Layer 6 of a small transformer language model trained on English Wikipedia (16 layers, counted from 0, width 64).
A neuron's activation on a vector x is SiLU(gate . x) times (in . x), where the dot is the dot product.

Input weights of the MLP neurons that the questions are about. A number n stands for n times 0.0045.
n25 gate: -33 -19 18 32 -24 20 2 25 -39 20 3 -19 -10 -12 -75 2 38 29 -33 24 3 -27 -18 18 21 -19 47 -14 21 -56 2 13 8 21 4 7 -17 25 36 -15 3 -4 27 -17 -23 -41 17 35 17 -6 -29 -29 -48 -25 -3 6 -15 -41 -11 21 7 56 38 19
n31 gate: -35 70 -51 24 -9 -12 -28 3 28 83 -11 5 -37 8 72 -9 3 -22 -2 3 -33 27 23 -29 16 3 30 -51 -33 32 53 -23 16 -64 -34 -10 25 14 2 -13 -17 -49 -33 55 -64 -26 33 15 -1 -13 -16 30 -33 -33 -27 74 -15 -25 -34 -45 -12 49 30 -8
n142 gate: -23 10 10 -1 -36 67 45 48 -9 54 -43 -53 23 -39 21 31 -27 -38 -48 -8 15 -4 40 43 -12 68 -19 -4 38 -47 17 47 2 -22 -62 11 50 2 10 -6 -37 -23 55 13 5 14 -43 15 -45 -9 -56 -61 -4 9 20 -45 -3 -6 28 17 0 -17 26 -24
n196 gate: -61 -9 -25 54 -14 20 -19 0 10 -47 -19 -2 -36 42 15 22 -16 6 -30 -16 -18 27 -38 -43 12 27 -28 -12 25 22 55 -20 -10 31 39 -18 28 -75 7 30 -45 26 19 62 1 13 3 25 -30 5 36 -6 8 -4 -2 22 -48 5 -48 28 -44 38 -32 7
n288 gate: -10 15 58 51 12 -34 25 27 -65 -2 -25 -6 -75 -12 14 -32 -7 32 17 82 -32 26 -47 -39 -13 -14 -17 10 76 22 -15 -8 28 -10 33 -11 15 -4 19 94 22 70 39 7 -17 -12 -3 -9 36 1 -5 -12 20 33 4 -3 10 -41 4 -18 -1 31 -22 -2
n299 gate: -20 -9 27 52 -24 -37 12 -4 -13 -82 -3 -3 3 -16 -34 7 22 31 17 10 13 -14 -12 -23 -65 -7 6 -5 -14 -45 -16 5 4 5 17 0 -27 -6 36 10 44 34 -31 30 -23 25 -15 20 -19 1 27 -33 -2 9 -29 -38 -6 8 13 37 10 65 -2 -3
n311 gate: 34 -18 -14 -18 38 -38 -7 14 -2 2 -1 29 10 6 -21 -53 -7 9 -30 -28 -59 5 -11 -65 23 41 -27 0 4 23 12 6 24 -40 -16 -48 -24 52 -47 -1 8 25 12 49 -47 34 14 40 -56 36 -40 47 -26 -30 -10 15 -41 23 -74 -24 -50 58 -18 -19
n25 in: 19 51 4 23 5 -25 -17 44 -37 52 -32 -22 9 -22 7 36 -10 1 44 -28 16 5 13 -27 -12 13 -1 14 -27 18 31 20 -34 -6 -15 -16 1 22 67 -4 -23 -21 20 -16 -7 37 -4 20 -7 13 -13 33 -17 1 34 1 18 -60 15 -2 -19 -20 1 -5
n31 in: 17 -23 42 39 12 56 31 41 -36 3 -35 -8 19 -31 12 59 7 41 -35 -22 59 6 56 -29 30 -17 0 -48 1 34 -45 -3 1 -6 -12 9 8 -43 -55 41 -8 49 -40 7 28 -2 -47 -10 -14 6 29 35 30 7 32 42 6 28 2 -25 15 -66 -34 17
n142 in: 26 34 -9 -8 18 54 -19 14 -12 36 -7 29 -22 28 -60 -9 -49 -28 2 -15 -3 15 -2 -23 -46 -14 11 15 -4 47 23 7 -9 -3 8 -35 -8 -3 -33 9 11 -2 13 -11 -24 -13 43 -8 -5 -5 28 -23 -15 2 16 1 19 -47 45 -78 64 15 40 13
n196 in: 64 79 -4 0 -13 10 -16 -13 -20 27 -21 -12 -36 17 25 -33 20 -4 -39 49 35 -13 17 27 4 35 -7 40 -4 17 -29 -11 -7 3 23 25 -5 -8 26 17 -40 -49 -25 -14 16 3 -10 3 42 -38 -1 10 30 24 -9 -50 -31 20 64 14 -52 -10 -8 -12
n288 in: 2 10 -1 47 -21 4 56 -15 -8 -5 37 9 -45 40 -24 -1 33 32 -33 60 -36 -3 -25 -1 -11 -54 1 -5 16 23 -13 -3 37 21 -55 -6 75 -51 27 33 -6 -6 16 -43 2 -15 0 -11 -3 -16 10 7 -4 1 22 20 50 52 5 27 46 -3 -36 31
n299 in: 26 35 1 -11 7 40 14 15 -28 27 39 -16 -17 -18 8 2 -28 1 -3 -22 -43 3 -28 52 -1 9 -34 5 -2 4 17 67 -10 -14 24 -9 13 -5 -31 -34 3 17 6 -27 -4 -40 0 -25 13 -21 27 19 -18 -9 -17 17 12 10 3 16 13 -15 19 1
n311 in: 53 -28 -6 -26 -3 10 8 41 16 -15 3 24 30 -6 16 -34 47 2 -9 -19 -4 -34 9 48 -15 22 22 19 -27 30 -48 25 32 59 -42 -6 13 94 16 5 12 -6 -31 36 25 10 -6 -31 -1 30 12 26 -12 11 27 -18 0 -23 -10 -25 20 14 -36 34

Each question shows a token from some text and the vector x that enters the MLP there. A number n stands for n times 0.047.

"ced": -6 39 -9 -35 -26 9 -44 9 -12 -23 -11 23 10 -17 10 41 30 35 -21 67 15 -32 30 -38 -34 23 20 -21 39 -2 -21 29 22 -4 35 -21 15 24 0 -22 9 -15 8 16 25 7 -10 -11 5 15 16 -8 -46 -15 10 4 -19 -9 -22 14 -19 2 0 28
Which neuron fires most, and how strongly? n25, at about 0.27

"y": -12 7 -18 -6 39 -19 -34 -48 3 -4 16 39 7 -5 12 -4 65 23 7 19 35 -18 32 -2 32 -21 -24 -25 -4 14 -7 6 25 16 -12 -6 -18 5 -12 0 13 -37 16 -21 -16 -31 38 -54 8 18 19 15 -23 -10 3 -29 -13 10 27 7 -13 34 -25 53
The two highest activations, in order: n299, n142

" L": 39 -6 -33 -14 -1 5 -20 -22 48 21 23 10 2 -50 17 39 1 1 -1 38 24 -34 -2 -2 -14 -47 12 -16 37 35 -6 17 8 -12 12 -48 -23 -22 18 -16 0 -24 28 3 -6 -38 -12 -31 -15 -1 -4 15 -18 -22 21 6 -9 -1 -19 23 -26 -21 1 42
Which three neurons fire most, strongest first? n31, n142, n196

" T": 50 -33 5 -22 -23 -31 -13 -33 52 23 -9 27 14 -29 7 3 -40 20 9 64 36 -25 -6 1 -12 24 -6 -24 15 20 -7 -8 -4 -22 9 -14 -24 -28 6 -38 5 -21 50 -20 -19 -17 -5 -10 3 14 -16 -3 -29 -8 1 6 4 18 2 21 -23 -16 -29 10
Which of these neurons fires most? n31

" Ar": 28 -10 -37 25 26 -5 10 -26 29 29 -25 40 3 -16 -1 45 2 32 1 39 21 -24 4 -31 -33 -20 -24 -22 11 46 28 42 0 -7 22 -13 -10 18 -2 4 -7 -38 32 13 34 -18 12 -22 -12 18 -9 -8 -22 -18 -12 -5 5 1 11 26 -9 -23 -25 11
Which of these neurons fires most? n31

" against": 7 25 1 -14 -29 -19 -46 -38 -17 -15 6 44 -32 -24 -1 22 20 6 -4 23 32 -17 24 -37 -22 -25 15 -35 24 9 -4 7 26 -51 11 -8 -19 7 -18 -32 -17 -24 6 -15 29 -23 -10 -7 12 -1 -46 -16 -22 7 -10 5 -10 22 -15 17 -44 -28 -4 11
Which of these neurons fires most? n142

"ar": -9 36 -27 -23 -6 24 -18 -27 0 -1 4 -2 4 3 22 28 -46 28 26 16 18 -13 6 -57 -6 -15 -52 -18 35 38 22 28 0 -31 -6 21 -37 43 -4 8 2 -25 22 35 22 -12 15 -14 13 33 38 47 -23 -1 -8 14 -16 35 -16 -31 11 23 -23 6
Which neuron fires most, and how strongly? n31, at about 1.3

"s": -16 2 0 -27 -40 -5 -53 10 8 5 16 30 -14 -39 -33 42 22 22 22 35 -6 -36 11 6 -30 -5 -5 -27 43 -1 3 25 31 -29 19 -2 -5 -7 50 -3 -19 -2 26 -13 5 -30 -3 -26 24 39 36 -17 -19 12 -2 -12 4 6 -11 3 -11 -8 -36 10
Which of these neurons fires most? n288

"oc": 11 16 31 -6 26 14 14 -15 -3 -1 -18 28 7 -29 -25 -23 -30 -12 37 29 13 -4 -21 20 -1 -11 17 -45 7 1 -5 33 -18 -1 2 10 14 15 -24 -37 14 -35 21 12 3 -52 17 -54 12 -10 5 -19 -26 -31 4 19 -10 -20 15 -45 15 -8 -27 4
Which of these neurons fires most? n196

"8": -11 42 56 -26 -27 -7 -45 -36 -13 -10 -11 14 -19 -45 -19 7 26 9 25 38 39 -17 -39 -15 -13 -7 16 0 17 62 14 3 19 5 -8 5 29 -9 49 -10 -7 -17 45 -18 -6 -29 -12 -30 -3 -4 -10 11 3 -2 4 2 -8 11 -22 9 29 -10 14 15
Which of these neurons fires most? n288

" g": 34 -13 4 -19 -37 29 -14 -48 30 4 1 40 17 -26 -15 9 -22 16 37 69 25 -1 36 -6 -15 1 -5 -38 40 44 20 9 26 -16 -12 -5 -44 -21 -10 -33 12 7 1 10 9 -15 -26 -4 -2 -13 7 -2 -16 15 -9 -5 -3 -20 -25 9 -7 -17 -33 -14
Which of these neurons fires most? n25

" the": 22 1 -4 9 -39 12 -37 -4 -22 30 -8 45 27 -19 -13 -11 5 -18 0 23 30 0 31 -31 -16 -5 5 -41 31 -3 -5 -8 22 -19 35 -14 -12 -7 6 -5 -2 -34 18 23 23 -22 7 -20 -2 2 -15 -10 -43 6 30 -4 -9 44 0 34 8 -30 -39 38
Which of these neurons fires most? n299

" S": 11 -31 -16 -11 9 10 -9 -47 41 -4 -8 36 -6 -31 -19 23 -9 4 11 40 9 -38 -5 -13 -12 10 20 -23 6 29 0 29 27 -36 61 -28 -9 -11 49 -19 -11 -9 34 -9 -6 -44 3 -38 14 2 -5 1 -10 -14 13 -11 -12 3 -1 14 -10 -27 -40 17
Which three neurons fire most, strongest first? n31, n311, n142